Layer 8 of a small transformer language model trained on English Wikipedia (12 layers, counted from 0, width 64).
A neuron adds its activation times its output weights to the MLP's output. To switch it off is to set its activation to zero at one token and run the rest of the model.
A neuron's activation on a vector x is SiLU(gate . x) times (in . x), where the dot is the dot product.

Input weights of the MLP neurons that the questions are about. A number n stands for (n - 128) times 0.0041.
n45 gate: 82, 109, 147, 139, 147, 79, 114, 101, 133, 88, 105, 70, 152, 149, 171, 153, 139, 133, 146, 138, 119, 129, 144, 96, 114, 127, 114, 190, 115, 163, 177, 111, 133, 79, 129, 103, 168, 132, 122, 61, 143, 180, 157, 186, 135, 141, 142, 128, 68, 126, 198, 96, 166, 162, 63, 144, 168, 132, 145, 173, 128, 73, 164, 176
n54 gate: 112, 148, 79, 173, 134, 137, 143, 52, 194, 110, 91, 132, 142, 151, 128, 81, 68, 132, 88, 80, 166, 174, 143, 111, 140, 129, 156, 160, 82, 110, 123, 142, 102, 114, 85, 166, 148, 184, 84, 156, 145, 175, 131, 88, 144, 133, 98, 203, 172, 105, 113, 128, 123, 162, 148, 171, 171, 70, 60, 132, 59, 135, 127, 150
n78 gate: 62, 149, 104, 109, 80, 50, 160, 112, 93, 112, 114, 107, 65, 153, 164, 67, 125, 40, 165, 166, 160, 84, 143, 146, 187, 118, 185, 100, 118, 108, 142, 158, 125, 113, 114, 113, 174, 141, 129, 154, 141, 72, 148, 142, 107, 117, 137, 181, 101, 138, 111, 146, 143, 139, 171, 85, 88, 106, 65, 108, 172, 108, 127, 143
n110 gate: 90, 97, 103, 127, 177, 152, 94, 97, 122, 117, 113, 155, 166, 80, 128, 108, 151, 184, 121, 104, 95, 155, 144, 114, 153, 148, 94, 179, 163, 95, 69, 115, 127, 89, 59, 116, 95, 110, 106, 93, 87, 158, 148, 149, 79, 102, 141, 169, 105, 142, 117, 145, 205, 185, 184, 139, 143, 193, 149, 112, 113, 180, 161, 94
n143 gate: 135, 136, 116, 80, 87, 143, 164, 135, 153, 110, 136, 106, 110, 101, 149, 181, 81, 105, 127, 143, 104, 141, 109, 178, 198, 149, 93, 115, 131, 162, 108, 117, 96, 151, 114, 149, 114, 108, 39, 182, 166, 117, 181, 149, 132, 148, 100, 143, 130, 133, 136, 162, 134, 106, 135, 74, 99, 76, 140, 106, 112, 81, 113, 126
n152 gate: 141, 126, 142, 154, 101, 97, 107, 178, 128, 122, 146, 151, 89, 167, 110, 109, 70, 149, 115, 171, 109, 91, 27, 89, 133, 108, 164, 108, 155, 86, 119, 122, 68, 145, 45, 190, 83, 131, 104, 67, 114, 169, 102, 106, 178, 144, 131, 111, 147, 107, 141, 194, 157, 148, 120, 127, 132, 168, 141, 128, 188, 175, 133, 136
n158 gate: 104, 107, 173, 109, 167, 127, 74, 159, 97, 148, 97, 88, 125, 117, 94, 100, 179, 146, 141, 189, 112, 61, 80, 151, 169, 112, 203, 173, 103, 115, 136, 186, 154, 117, 137, 122, 143, 77, 61, 175, 154, 108, 140, 151, 152, 100, 120, 169, 154, 108, 207, 162, 146, 182, 159, 113, 154, 130, 129, 110, 137, 112, 126, 130
n164 gate: 61, 142, 110, 203, 159, 133, 99, 202, 138, 99, 94, 72, 129, 163, 8, 185, 183, 157, 146, 142, 116, 101, 130, 106, 87, 109, 156, 132, 167, 138, 156, 51, 109, 116, 97, 144, 145, 114, 137, 133, 159, 91, 85, 172, 78, 121, 142, 83, 125, 144, 160, 123, 142, 147, 104, 120, 154, 87, 164, 144, 134, 145, 101, 139
n45 in: 101, 119, 147, 130, 68, 148, 93, 101, 145, 114, 146, 137, 106, 120, 148, 185, 108, 141, 133, 85, 68, 170, 152, 193, 179, 146, 101, 129, 43, 151, 101, 128, 148, 145, 141, 71, 181, 114, 183, 143, 97, 137, 121, 150, 172, 94, 101, 133, 115, 141, 158, 103, 134, 139, 111, 96, 132, 124, 132, 134, 61, 138, 83, 183
n54 in: 113, 132, 140, 82, 139, 108, 61, 147, 44, 171, 92, 109, 138, 176, 93, 94, 153, 87, 145, 163, 83, 118, 163, 175, 125, 100, 118, 110, 150, 96, 112, 57, 162, 136, 191, 145, 143, 69, 122, 168, 144, 199, 120, 170, 173, 93, 130, 184, 127, 100, 200, 126, 72, 188, 178, 118, 129, 170, 213, 112, 128, 109, 147, 168
n78 in: 115, 120, 160, 156, 66, 185, 139, 119, 121, 100, 173, 153, 137, 72, 154, 139, 78, 127, 84, 162, 113, 146, 78, 71, 108, 100, 90, 88, 120, 91, 104, 69, 185, 98, 113, 117, 162, 97, 81, 86, 117, 167, 90, 176, 173, 76, 169, 104, 102, 126, 164, 151, 154, 105, 122, 167, 157, 85, 157, 187, 138, 181, 134, 98
n110 in: 75, 69, 83, 130, 127, 144, 98, 162, 151, 111, 61, 135, 97, 177, 107, 131, 174, 105, 164, 158, 141, 160, 129, 191, 151, 162, 137, 141, 162, 68, 103, 147, 93, 103, 50, 148, 105, 120, 75, 112, 98, 104, 99, 150, 102, 67, 78, 114, 100, 102, 99, 128, 123, 148, 127, 117, 122, 148, 175, 156, 111, 209, 74, 166
n143 in: 188, 138, 96, 129, 139, 160, 167, 89, 176, 146, 126, 71, 60, 139, 123, 107, 124, 143, 182, 156, 156, 174, 86, 204, 160, 158, 113, 136, 107, 75, 64, 140, 178, 124, 96, 148, 110, 148, 68, 144, 191, 150, 169, 174, 175, 129, 99, 116, 169, 72, 152, 145, 145, 157, 132, 136, 81, 102, 88, 99, 53, 88, 108, 148
n152 in: 125, 130, 162, 108, 129, 127, 132, 130, 119, 127, 128, 158, 77, 178, 159, 145, 101, 154, 89, 152, 82, 79, 86, 130, 212, 102, 174, 102, 159, 99, 115, 131, 83, 118, 60, 150, 86, 210, 134, 121, 133, 161, 94, 112, 133, 110, 165, 124, 102, 102, 119, 188, 217, 108, 125, 137, 167, 158, 103, 131, 141, 161, 130, 141
n158 in: 173, 98, 128, 113, 141, 128, 194, 142, 141, 108, 162, 120, 108, 181, 180, 68, 122, 126, 160, 63, 209, 127, 199, 61, 108, 161, 122, 118, 159, 93, 62, 119, 191, 100, 112, 154, 127, 105, 104, 171, 188, 145, 117, 128, 165, 69, 107, 161, 50, 86, 118, 127, 121, 131, 167, 127, 115, 86, 105, 129, 109, 144, 129, 129
n164 in: 102, 183, 139, 152, 143, 136, 103, 174, 137, 125, 170, 125, 137, 121, 194, 173, 104, 168, 156, 193, 159, 186, 142, 148, 153, 182, 112, 129, 172, 156, 89, 118, 89, 105, 143, 167, 96, 119, 131, 132, 136, 176, 110, 164, 118, 129, 133, 162, 123, 123, 149, 133, 140, 115, 158, 178, 97, 70, 171, 170, 198, 119, 110, 191

Output weights of the MLP neurons that the questions are about. A number n stands for (n - 128) times 0.0042.
n45: 133, 133, 95, 120, 138, 180, 137, 128, 119, 157, 150, 148, 79, 139, 121, 99, 122, 122, 145, 160, 170, 160, 86, 134, 135, 121, 122, 131, 162, 118, 135, 121, 157, 191, 140, 168, 139, 110, 78, 196, 129, 126, 122, 66, 105, 126, 102, 109, 136, 142, 93, 152, 149, 158, 166, 143, 168, 114, 129, 108, 123, 135, 148, 123
n54: 150, 120, 150, 81, 139, 143, 179, 163, 168, 143, 180, 129, 106, 140, 172, 150, 151, 109, 111, 86, 96, 99, 76, 130, 76, 144, 116, 123, 150, 182, 116, 115, 137, 138, 139, 117, 150, 168, 94, 73, 132, 88, 125, 182, 115, 87, 172, 111, 122, 123, 152, 150, 105, 151, 135, 117, 135, 124, 121, 125, 179, 84, 66, 161
n78: 146, 100, 133, 104, 152, 93, 89, 103, 140, 101, 143, 96, 125, 114, 134, 125, 146, 137, 180, 125, 165, 166, 149, 134, 172, 146, 78, 135, 97, 123, 108, 122, 162, 139, 111, 124, 70, 127, 125, 130, 181, 126, 152, 106, 112, 137, 77, 162, 84, 129, 126, 153, 173, 141, 95, 131, 84, 173, 156, 166, 124, 114, 117, 143
n110: 110, 90, 172, 147, 113, 155, 82, 127, 121, 119, 115, 71, 116, 102, 145, 114, 140, 131, 88, 43, 140, 94, 143, 113, 115, 85, 125, 127, 126, 47, 151, 126, 139, 104, 127, 92, 147, 170, 126, 158, 162, 137, 148, 112, 105, 154, 64, 128, 152, 94, 76, 98, 186, 148, 133, 140, 100, 139, 155, 161, 128, 155, 70, 140
n143: 106, 109, 206, 129, 101, 105, 124, 168, 114, 65, 125, 147, 98, 168, 128, 147, 124, 150, 121, 123, 101, 112, 102, 128, 171, 152, 113, 126, 127, 137, 99, 113, 122, 154, 114, 117, 128, 110, 87, 180, 154, 90, 163, 148, 128, 162, 154, 135, 120, 88, 160, 92, 77, 98, 150, 158, 145, 136, 138, 88, 107, 84, 122, 115
n152: 152, 161, 143, 151, 148, 122, 93, 92, 164, 105, 76, 103, 171, 168, 147, 122, 115, 148, 76, 125, 112, 190, 129, 147, 143, 140, 147, 107, 85, 139, 147, 151, 128, 143, 138, 67, 99, 143, 154, 140, 83, 127, 147, 119, 131, 101, 136, 168, 97, 126, 99, 126, 108, 120, 128, 122, 134, 162, 168, 153, 171, 109, 88, 111
n158: 128, 99, 88, 114, 76, 103, 106, 124, 132, 157, 161, 150, 101, 94, 161, 164, 143, 111, 127, 174, 101, 149, 106, 145, 173, 87, 99, 142, 130, 131, 116, 110, 99, 72, 108, 141, 7, 106, 91, 111, 95, 102, 123, 143, 119, 152, 104, 140, 129, 127, 142, 145, 115, 140, 195, 159, 130, 147, 141, 143, 142, 143, 153, 96
n164: 91, 176, 135, 138, 89, 157, 85, 130, 146, 164, 105, 118, 112, 142, 122, 138, 136, 110, 161, 174, 126, 138, 124, 142, 99, 118, 147, 150, 105, 122, 104, 100, 120, 123, 162, 79, 234, 102, 117, 97, 126, 121, 112, 152, 107, 119, 136, 129, 178, 77, 136, 93, 105, 141, 83, 157, 168, 145, 62, 142, 99, 184, 91, 122

Each question names a token from some text and the token that comes next. It shows the vector x that enters the MLP there. A number n stands for (n - 128) times 0.05.

Then comes g, the gradient of the next token's log-probability with respect to the MLP's output, scaled to length 1. A neuron's effect is roughly proportional to its activation times (output weights . g). A number n stands for (n - 128) times 0.0041.

"cho", then "os"
x: 153, 117, 134, 162, 159, 162, 208, 80, 147, 90, 120, 139, 133, 114, 64, 112, 141, 115, 90, 101, 101, 110, 142, 115, 141, 84, 108, 112, 116, 88, 116, 130, 125, 152, 80, 143, 160, 146, 161, 172, 99, 157, 123, 112, 197, 199, 116, 99, 131, 168, 157, 152, 125, 84, 95, 153, 150, 85, 134, 137, 147, 127, 120, 132
g: 139, 144, 68, 142, 137, 99, 95, 91, 113, 101, 131, 139, 136, 78, 153, 139, 124, 170, 89, 143, 157, 162, 139, 112, 138, 138, 148, 158, 120, 161, 116, 52, 177, 179, 115, 128, 95, 119, 120, 164, 110, 181, 89, 96, 141, 131, 113, 112, 177, 79, 149, 146, 159, 109, 124, 149, 115, 142, 60, 106, 104, 176, 145, 73
Switching off which neuron hurts the next token most? n54

"v", then "in"
x: 139, 96, 149, 114, 146, 152, 138, 110, 91, 134, 121, 148, 102, 103, 139, 126, 116, 104, 159, 95, 109, 147, 114, 143, 158, 155, 81, 126, 142, 100, 149, 166, 38, 150, 131, 147, 144, 80, 68, 148, 162, 148, 114, 197, 160, 163, 176, 135, 144, 60, 143, 137, 116, 65, 194, 150, 129, 107, 94, 128, 92, 103, 92, 111
g: 177, 138, 110, 92, 146, 144, 98, 165, 154, 99, 132, 115, 78, 87, 177, 151, 183, 147, 108, 123, 39, 128, 182, 137, 105, 108, 91, 112, 101, 120, 155, 153, 180, 191, 136, 104, 138, 83, 163, 123, 126, 141, 101, 115, 166, 117, 113, 124, 116, 83, 146, 115, 140, 127, 134, 122, 161, 128, 115, 160, 171, 160, 81, 146
Switching off which neuron hurts the next token most? n54

"im", then "pres"
x: 121, 140, 113, 114, 147, 114, 187, 81, 96, 99, 79, 128, 146, 133, 115, 164, 140, 107, 93, 84, 149, 111, 123, 116, 104, 148, 127, 131, 123, 109, 169, 116, 54, 126, 127, 148, 176, 116, 98, 101, 159, 75, 126, 98, 121, 103, 62, 126, 79, 163, 159, 161, 138, 68, 105, 132, 174, 137, 89, 151, 135, 132, 81, 113
g: 152, 151, 50, 124, 125, 92, 86, 174, 85, 102, 146, 155, 156, 75, 117, 139, 192, 173, 104, 150, 123, 86, 110, 115, 122, 149, 106, 123, 117, 163, 131, 158, 159, 134, 99, 139, 149, 151, 167, 126, 182, 139, 145, 102, 135, 63, 117, 104, 121, 147, 169, 97, 163, 98, 109, 106, 93, 103, 110, 139, 90, 166, 97, 166
Switching off which neuron hurts the next token most? n164

"T", then "ann"
x: 132, 103, 111, 111, 182, 109, 141, 78, 135, 96, 139, 135, 129, 172, 176, 138, 148, 125, 138, 124, 127, 138, 112, 160, 176, 155, 127, 129, 124, 137, 174, 127, 60, 111, 110, 137, 171, 85, 8, 180, 143, 129, 123, 129, 120, 122, 95, 142, 135, 112, 180, 128, 101, 110, 208, 129, 124, 101, 146, 181, 108, 158, 131, 127
g: 122, 83, 88, 131, 138, 141, 157, 166, 135, 135, 139, 131, 134, 132, 152, 176, 126, 102, 134, 139, 142, 96, 95, 152, 129, 156, 138, 140, 87, 135, 111, 178, 155, 240, 162, 110, 140, 162, 133, 177, 119, 122, 155, 169, 183, 106, 131, 92, 139, 90, 162, 130, 157, 141, 113, 112, 120, 82, 171, 88, 143, 155, 73, 89
Switching off which neuron hurts the next token most? n54

"U", then "."
x: 105, 99, 162, 144, 209, 144, 114, 91, 129, 111, 138, 167, 143, 171, 173, 99, 160, 121, 155, 171, 119, 123, 131, 148, 191, 134, 119, 151, 128, 85, 139, 132, 58, 96, 98, 131, 163, 112, 77, 139, 118, 132, 146, 110, 65, 151, 97, 146, 151, 126, 157, 142, 130, 80, 190, 141, 115, 92, 167, 159, 124, 154, 113, 119
g: 124, 134, 163, 137, 117, 128, 100, 143, 196, 184, 152, 140, 134, 145, 147, 122, 143, 73, 136, 170, 115, 119, 110, 131, 161, 141, 117, 119, 103, 88, 196, 131, 102, 35, 166, 131, 113, 173, 127, 140, 101, 117, 94, 118, 155, 169, 131, 97, 122, 142, 125, 85, 120, 159, 50, 147, 78, 107, 129, 113, 136, 176, 117, 127
Switching off which neuron hurts the next token most? n110

"the ", then "Sam "
x: 123, 134, 145, 111, 86, 128, 113, 108, 113, 158, 129, 147, 138, 131, 148, 130, 124, 94, 98, 183, 99, 90, 125, 145, 105, 115, 118, 123, 106, 159, 133, 138, 126, 131, 100, 141, 237, 125, 140, 173, 117, 131, 115, 116, 96, 111, 101, 130, 111, 113, 152, 114, 102, 152, 159, 141, 138, 111, 156, 219, 131, 125, 116, 157
g: 92, 191, 107, 158, 180, 116, 150, 116, 127, 168, 136, 122, 132, 97, 123, 101, 127, 128, 121, 162, 139, 77, 104, 142, 157, 144, 179, 164, 76, 139, 148, 72, 125, 124, 127, 135, 147, 125, 161, 140, 175, 180, 169, 145, 128, 117, 162, 101, 135, 144, 94, 91, 157, 152, 136, 94, 148, 121, 48, 75, 160, 141, 158, 175
Which neuron, switched off, raises the next token's probability most? n78

"(", then "later "
x: 90, 135, 138, 151, 161, 116, 131, 109, 147, 131, 136, 75, 101, 156, 152, 129, 139, 104, 162, 143, 49, 62, 136, 182, 123, 82, 138, 132, 114, 135, 134, 153, 83, 138, 93, 167, 194, 105, 110, 162, 117, 96, 102, 118, 126, 117, 130, 124, 163, 140, 179, 143, 97, 136, 144, 112, 106, 142, 108, 100, 123, 163, 128, 186
g: 138, 103, 124, 130, 85, 132, 84, 146, 98, 170, 100, 66, 140, 171, 101, 193, 159, 109, 104, 122, 146, 177, 153, 142, 164, 96, 82, 145, 51, 141, 150, 202, 131, 144, 85, 145, 166, 90, 128, 130, 163, 150, 115, 90, 110, 133, 145, 105, 157, 129, 133, 119, 137, 118, 127, 55, 125, 139, 137, 143, 107, 143, 141, 104
Switching off which neuron hurts the next token most? n158

"by", then "pass "
x: 133, 151, 138, 145, 151, 104, 98, 107, 95, 161, 63, 101, 151, 156, 151, 160, 155, 131, 40, 105, 111, 93, 103, 134, 145, 105, 94, 114, 173, 103, 122, 97, 152, 174, 126, 129, 155, 131, 146, 145, 72, 124, 112, 113, 107, 132, 121, 65, 119, 131, 121, 133, 212, 80, 116, 133, 115, 135, 125, 183, 129, 193, 117, 126
g: 169, 153, 109, 146, 146, 94, 85, 53, 120, 163, 131, 151, 124, 164, 110, 161, 79, 111, 126, 153, 141, 100, 92, 138, 137, 71, 121, 166, 162, 137, 108, 192, 102, 98, 87, 69, 109, 133, 113, 86, 140, 145, 87, 111, 133, 127, 107, 159, 149, 104, 126, 93, 168, 162, 149, 112, 192, 119, 174, 114, 154, 137, 98, 125
Which two neurons, each switched off alone, lower its probability most, in order? n152, n158

"L", then "al "
x: 139, 108, 123, 134, 184, 153, 157, 100, 144, 98, 106, 113, 135, 199, 157, 144, 115, 134, 119, 100, 154, 161, 163, 146, 192, 117, 95, 86, 143, 107, 180, 149, 61, 146, 113, 129, 131, 85, 36, 144, 135, 141, 136, 145, 100, 104, 115, 116, 121, 100, 142, 134, 142, 113, 220, 154, 131, 95, 106, 171, 105, 109, 155, 132
g: 87, 93, 125, 124, 106, 148, 156, 123, 97, 211, 88, 152, 148, 110, 119, 128, 181, 147, 143, 113, 122, 128, 116, 118, 146, 117, 136, 146, 188, 155, 114, 86, 141, 132, 140, 176, 135, 110, 197, 131, 128, 89, 80, 165, 119, 166, 125, 138, 110, 65, 174, 108, 83, 92, 174, 118, 123, 128, 144, 123, 158, 68, 149, 97
Switching off which neuron hurts the next token most? n143

", ", then "ending "
x: 137, 147, 136, 119, 118, 101, 130, 118, 129, 125, 120, 116, 109, 132, 120, 102, 122, 125, 105, 165, 118, 65, 148, 157, 149, 101, 156, 140, 116, 98, 154, 137, 132, 100, 104, 137, 242, 121, 156, 168, 111, 91, 106, 106, 128, 125, 119, 139, 150, 92, 144, 82, 95, 121, 133, 108, 114, 133, 109, 101, 114, 145, 118, 153
g: 171, 147, 139, 114, 111, 124, 145, 146, 118, 125, 117, 114, 98, 203, 92, 160, 179, 130, 120, 169, 139, 127, 75, 101, 149, 149, 98, 147, 89, 122, 158, 164, 168, 156, 150, 105, 130, 187, 91, 227, 142, 137, 137, 108, 142, 106, 162, 136, 150, 117, 143, 152, 158, 77, 110, 175, 148, 169, 134, 134, 107, 106, 98, 155
Which neuron, switched off, raises the next token's probability most? n78

"a ", then "symb"
x: 100, 111, 162, 150, 126, 118, 112, 131, 85, 121, 124, 148, 131, 108, 109, 119, 148, 99, 109, 171, 84, 102, 128, 120, 102, 95, 129, 133, 115, 131, 140, 136, 169, 138, 126, 134, 222, 110, 125, 158, 76, 139, 166, 101, 107, 141, 61, 123, 132, 145, 156, 98, 102, 144, 128, 116, 162, 139, 145, 200, 103, 123, 138, 149
g: 31, 108, 89, 94, 110, 114, 161, 144, 166, 80, 117, 167, 135, 132, 88, 127, 89, 125, 125, 138, 142, 118, 146, 140, 125, 179, 117, 93, 123, 164, 121, 121, 166, 132, 73, 88, 128, 104, 118, 148, 96, 135, 144, 101, 142, 74, 132, 159, 116, 129, 70, 159, 124, 129, 123, 158, 173, 191, 91, 95, 80, 141, 139, 104
Which two neurons, each switched off alone, lower its probability most, in order? n45, n158

", ", then "with "
x: 145, 145, 129, 148, 119, 109, 142, 153, 139, 112, 129, 142, 129, 121, 113, 99, 121, 91, 115, 177, 114, 71, 125, 164, 124, 117, 124, 137, 134, 100, 171, 145, 150, 102, 100, 127, 234, 87, 163, 161, 126, 104, 117, 75, 142, 112, 89, 126, 106, 92, 154, 109, 103, 112, 139, 94, 120, 135, 131, 101, 113, 136, 104, 155
g: 91, 157, 122, 164, 81, 110, 159, 150, 141, 128, 165, 102, 81, 126, 133, 112, 119, 103, 131, 141, 136, 156, 131, 122, 132, 170, 84, 76, 132, 139, 118, 137, 124, 119, 115, 117, 129, 148, 176, 127, 68, 143, 163, 191, 106, 129, 137, 166, 176, 115, 184, 121, 89, 98, 132, 75, 91, 180, 150, 62, 165, 117, 121, 71
Switching off which neuron hurts the next token most? n78

"), ", then "she "
x: 112, 157, 143, 133, 122, 112, 114, 156, 146, 106, 129, 140, 147, 96, 122, 80, 116, 127, 122, 152, 99, 82, 138, 165, 137, 82, 150, 140, 138, 116, 151, 110, 135, 131, 87, 175, 231, 115, 151, 155, 141, 104, 127, 112, 119, 101, 96, 106, 146, 106, 156, 121, 105, 130, 125, 134, 124, 125, 84, 106, 97, 167, 146, 172
g: 165, 130, 158, 90, 111, 119, 124, 111, 122, 91, 140, 31, 135, 114, 103, 121, 137, 89, 44, 91, 78, 117, 157, 141, 158, 136, 70, 151, 107, 124, 138, 128, 108, 126, 82, 88, 121, 145, 166, 135, 135, 136, 150, 136, 162, 115, 180, 88, 115, 117, 113, 134, 148, 110, 110, 85, 104, 72, 132, 117, 64, 135, 117, 145
Switching off which neuron hurts the next token most? n164

"s ", then "O"
x: 127, 105, 156, 113, 108, 95, 115, 144, 106, 128, 127, 131, 145, 106, 165, 129, 117, 128, 110, 154, 106, 116, 76, 142, 121, 109, 106, 130, 116, 121, 119, 146, 146, 125, 148, 163, 235, 145, 130, 157, 109, 140, 142, 104, 115, 129, 115, 135, 158, 156, 156, 112, 138, 138, 142, 120, 146, 154, 108, 213, 142, 96, 129, 196
g: 112, 159, 109, 178, 188, 154, 99, 46, 154, 141, 129, 167, 125, 117, 142, 63, 132, 134, 141, 168, 94, 96, 172, 176, 147, 130, 164, 161, 118, 166, 145, 89, 104, 108, 121, 163, 145, 107, 84, 143, 143, 122, 93, 188, 122, 123, 118, 165, 113, 148, 115, 81, 104, 135, 174, 136, 117, 120, 90, 166, 132, 111, 165, 124
Switching off which neuron hurts the next token most? n45

"tw", then "ay "
x: 173, 117, 171, 97, 121, 146, 163, 157, 114, 116, 123, 158, 75, 108, 162, 100, 103, 131, 86, 118, 100, 130, 138, 127, 129, 145, 127, 89, 157, 104, 150, 159, 68, 117, 135, 170, 84, 100, 122, 152, 131, 153, 106, 198, 179, 110, 202, 114, 149, 123, 159, 168, 86, 81, 116, 135, 130, 114, 115, 171, 134, 110, 109, 143
g: 135, 169, 117, 155, 130, 150, 113, 108, 96, 163, 86, 102, 111, 171, 116, 129, 139, 168, 114, 111, 165, 149, 119, 118, 116, 121, 161, 118, 82, 158, 142, 100, 123, 167, 172, 111, 136, 119, 48, 184, 148, 189, 107, 96, 127, 111, 134, 142, 81, 87, 165, 125, 142, 91, 141, 140, 124, 81, 100, 210, 159, 108, 165, 112
Switching off which neuron hurts the next token most? n152

"later ", then "Major "
x: 153, 139, 137, 141, 143, 98, 150, 125, 126, 134, 93, 99, 122, 97, 179, 99, 132, 113, 144, 115, 78, 38, 98, 170, 129, 95, 98, 103, 121, 106, 169, 133, 76, 200, 116, 136, 187, 109, 160, 151, 91, 131, 125, 107, 126, 130, 125, 101, 121, 198, 153, 126, 131, 125, 132, 126, 130, 172, 112, 86, 80, 135, 116, 125
g: 116, 158, 162, 167, 126, 155, 164, 133, 124, 160, 171, 147, 132, 74, 140, 155, 141, 130, 130, 145, 116, 98, 100, 131, 95, 116, 129, 153, 82, 117, 167, 116, 210, 162, 125, 127, 149, 159, 123, 157, 144, 154, 114, 153, 116, 186, 84, 107, 78, 155, 167, 148, 160, 192, 157, 124, 145, 88, 157, 138, 115, 97, 200, 148
Which neuron, switched off, raises the next token's probability most? n164

"from ", then "35 "
x: 125, 141, 146, 101, 147, 149, 132, 104, 117, 134, 138, 123, 141, 91, 142, 138, 96, 110, 147, 184, 86, 44, 126, 153, 163, 125, 178, 129, 117, 122, 99, 106, 97, 179, 94, 180, 210, 101, 108, 142, 102, 91, 107, 105, 108, 131, 112, 158, 119, 130, 163, 112, 113, 151, 111, 112, 105, 136, 155, 151, 122, 158, 142, 123
g: 151, 151, 171, 163, 121, 165, 134, 163, 94, 100, 176, 138, 128, 103, 124, 76, 130, 80, 162, 42, 143, 146, 153, 101, 130, 119, 131, 88, 148, 125, 130, 158, 122, 84, 110, 108, 119, 130, 132, 98, 186, 87, 121, 126, 193, 112, 126, 75, 131, 97, 90, 89, 136, 151, 100, 149, 97, 117, 182, 130, 124, 80, 109, 157
Switching off which neuron hurts the next token most? n158

"of ", then "33 "
x: 133, 153, 115, 108, 134, 110, 106, 116, 134, 99, 145, 123, 135, 111, 143, 102, 112, 81, 98, 172, 113, 89, 136, 174, 125, 110, 147, 132, 89, 125, 105, 119, 103, 152, 141, 135, 235, 86, 117, 128, 87, 115, 147, 95, 118, 141, 82, 123, 107, 116, 163, 148, 144, 142, 122, 118, 110, 95, 166, 149, 135, 120, 129, 157
g: 162, 194, 170, 162, 134, 177, 146, 147, 95, 137, 150, 125, 140, 122, 109, 93, 122, 104, 186, 74, 129, 125, 160, 108, 159, 148, 151, 116, 141, 145, 116, 162, 98, 90, 111, 135, 140, 128, 107, 111, 181, 95, 99, 124, 185, 107, 143, 75, 151, 124, 86, 64, 102, 147, 122, 169, 87, 126, 195, 143, 157, 121, 99, 145
Switching off which neuron hurts the next token most? n158

"de ", then "Mad"
x: 112, 142, 129, 133, 155, 151, 131, 104, 119, 119, 130, 132, 119, 129, 151, 136, 89, 112, 110, 161, 124, 127, 117, 147, 141, 79, 126, 160, 131, 144, 99, 163, 68, 161, 154, 179, 187, 84, 127, 58, 114, 210, 153, 113, 86, 109, 99, 145, 118, 98, 166, 91, 106, 135, 178, 133, 109, 129, 87, 127, 99, 122, 107, 175
g: 83, 111, 97, 83, 155, 137, 185, 165, 188, 129, 143, 152, 86, 96, 128, 165, 90, 156, 150, 157, 125, 105, 108, 152, 134, 130, 97, 72, 80, 123, 128, 123, 94, 162, 137, 130, 117, 112, 121, 171, 126, 121, 107, 115, 127, 108, 176, 159, 100, 208, 112, 109, 93, 123, 114, 106, 66, 122, 86, 151, 136, 137, 66, 133
Switching off which neuron hurts the next token most? n54

"spir", then "it"
x: 184, 120, 160, 102, 116, 125, 190, 43, 120, 119, 118, 120, 120, 78, 96, 140, 159, 114, 84, 163, 90, 139, 89, 150, 138, 129, 121, 118, 156, 73, 130, 126, 130, 117, 144, 157, 132, 142, 117, 111, 124, 108, 119, 90, 138, 140, 110, 136, 94, 131, 200, 168, 110, 103, 85, 90, 147, 103, 131, 153, 121, 80, 83, 75
g: 135, 154, 156, 157, 152, 130, 125, 115, 130, 118, 112, 139, 127, 95, 117, 155, 44, 110, 157, 70, 105, 106, 71, 81, 91, 140, 111, 82, 118, 123, 107, 143, 96, 101, 140, 111, 130, 150, 98, 157, 133, 168, 153, 110, 133, 68, 98, 179, 124, 144, 85, 132, 132, 125, 81, 91, 72, 107, 86, 116, 116, 126, 52, 126
Switching off which neuron hurts the next token most? n158

", ", then "several "
x: 152, 145, 109, 127, 119, 93, 137, 129, 149, 135, 110, 125, 120, 132, 133, 90, 117, 95, 99, 191, 124, 81, 125, 176, 134, 127, 124, 137, 111, 82, 172, 162, 119, 118, 122, 121, 219, 91, 170, 139, 104, 111, 107, 88, 135, 108, 85, 141, 118, 100, 160, 110, 125, 109, 139, 97, 110, 132, 143, 94, 99, 111, 85, 157
g: 122, 143, 163, 99, 154, 128, 114, 130, 114, 138, 167, 129, 117, 97, 117, 101, 112, 105, 153, 103, 109, 81, 121, 103, 119, 188, 144, 72, 75, 142, 108, 130, 139, 143, 117, 170, 142, 99, 152, 128, 116, 80, 150, 95, 124, 135, 103, 86, 84, 140, 140, 140, 200, 207, 140, 72, 112, 124, 114, 160, 185, 95, 174, 166
Which neuron, switched off, raises the next token's probability most? n78

"181", then ". "
x: 125, 132, 157, 157, 140, 159, 124, 109, 154, 128, 118, 204, 131, 148, 152, 90, 133, 119, 155, 124, 67, 115, 143, 103, 159, 90, 88, 101, 116, 102, 99, 146, 80, 160, 146, 144, 144, 148, 151, 78, 108, 138, 90, 88, 193, 164, 109, 142, 137, 61, 93, 174, 97, 125, 110, 127, 71, 124, 127, 167, 155, 151, 116, 120
g: 173, 103, 100, 128, 82, 134, 108, 78, 131, 126, 45, 101, 134, 126, 152, 128, 131, 138, 107, 63, 145, 169, 104, 119, 154, 142, 71, 157, 80, 84, 117, 156, 113, 87, 184, 161, 131, 146, 108, 128, 86, 91, 96, 156, 124, 144, 106, 92, 104, 98, 167, 133, 94, 97, 137, 82, 120, 98, 94, 123, 114, 128, 124, 86
Switching off which neuron hurts the next token most? n152

"Ad", then "j"
x: 166, 133, 140, 149, 176, 101, 151, 122, 86, 100, 76, 140, 115, 154, 168, 89, 147, 85, 56, 84, 156, 108, 96, 120, 154, 96, 141, 116, 125, 105, 167, 136, 97, 137, 133, 182, 172, 140, 98, 118, 127, 170, 105, 146, 81, 113, 130, 147, 95, 102, 137, 174, 152, 99, 126, 158, 171, 115, 130, 165, 91, 145, 125, 132
g: 129, 128, 134, 167, 165, 125, 132, 123, 133, 91, 137, 136, 124, 88, 164, 181, 107, 148, 151, 181, 117, 143, 131, 112, 157, 113, 143, 93, 89, 24, 85, 117, 150, 214, 135, 132, 144, 109, 109, 115, 122, 142, 130, 180, 151, 128, 145, 162, 143, 131, 76, 148, 113, 83, 165, 138, 108, 119, 135, 178, 153, 107, 175, 142
Switching off which neuron hurts the next token most? n152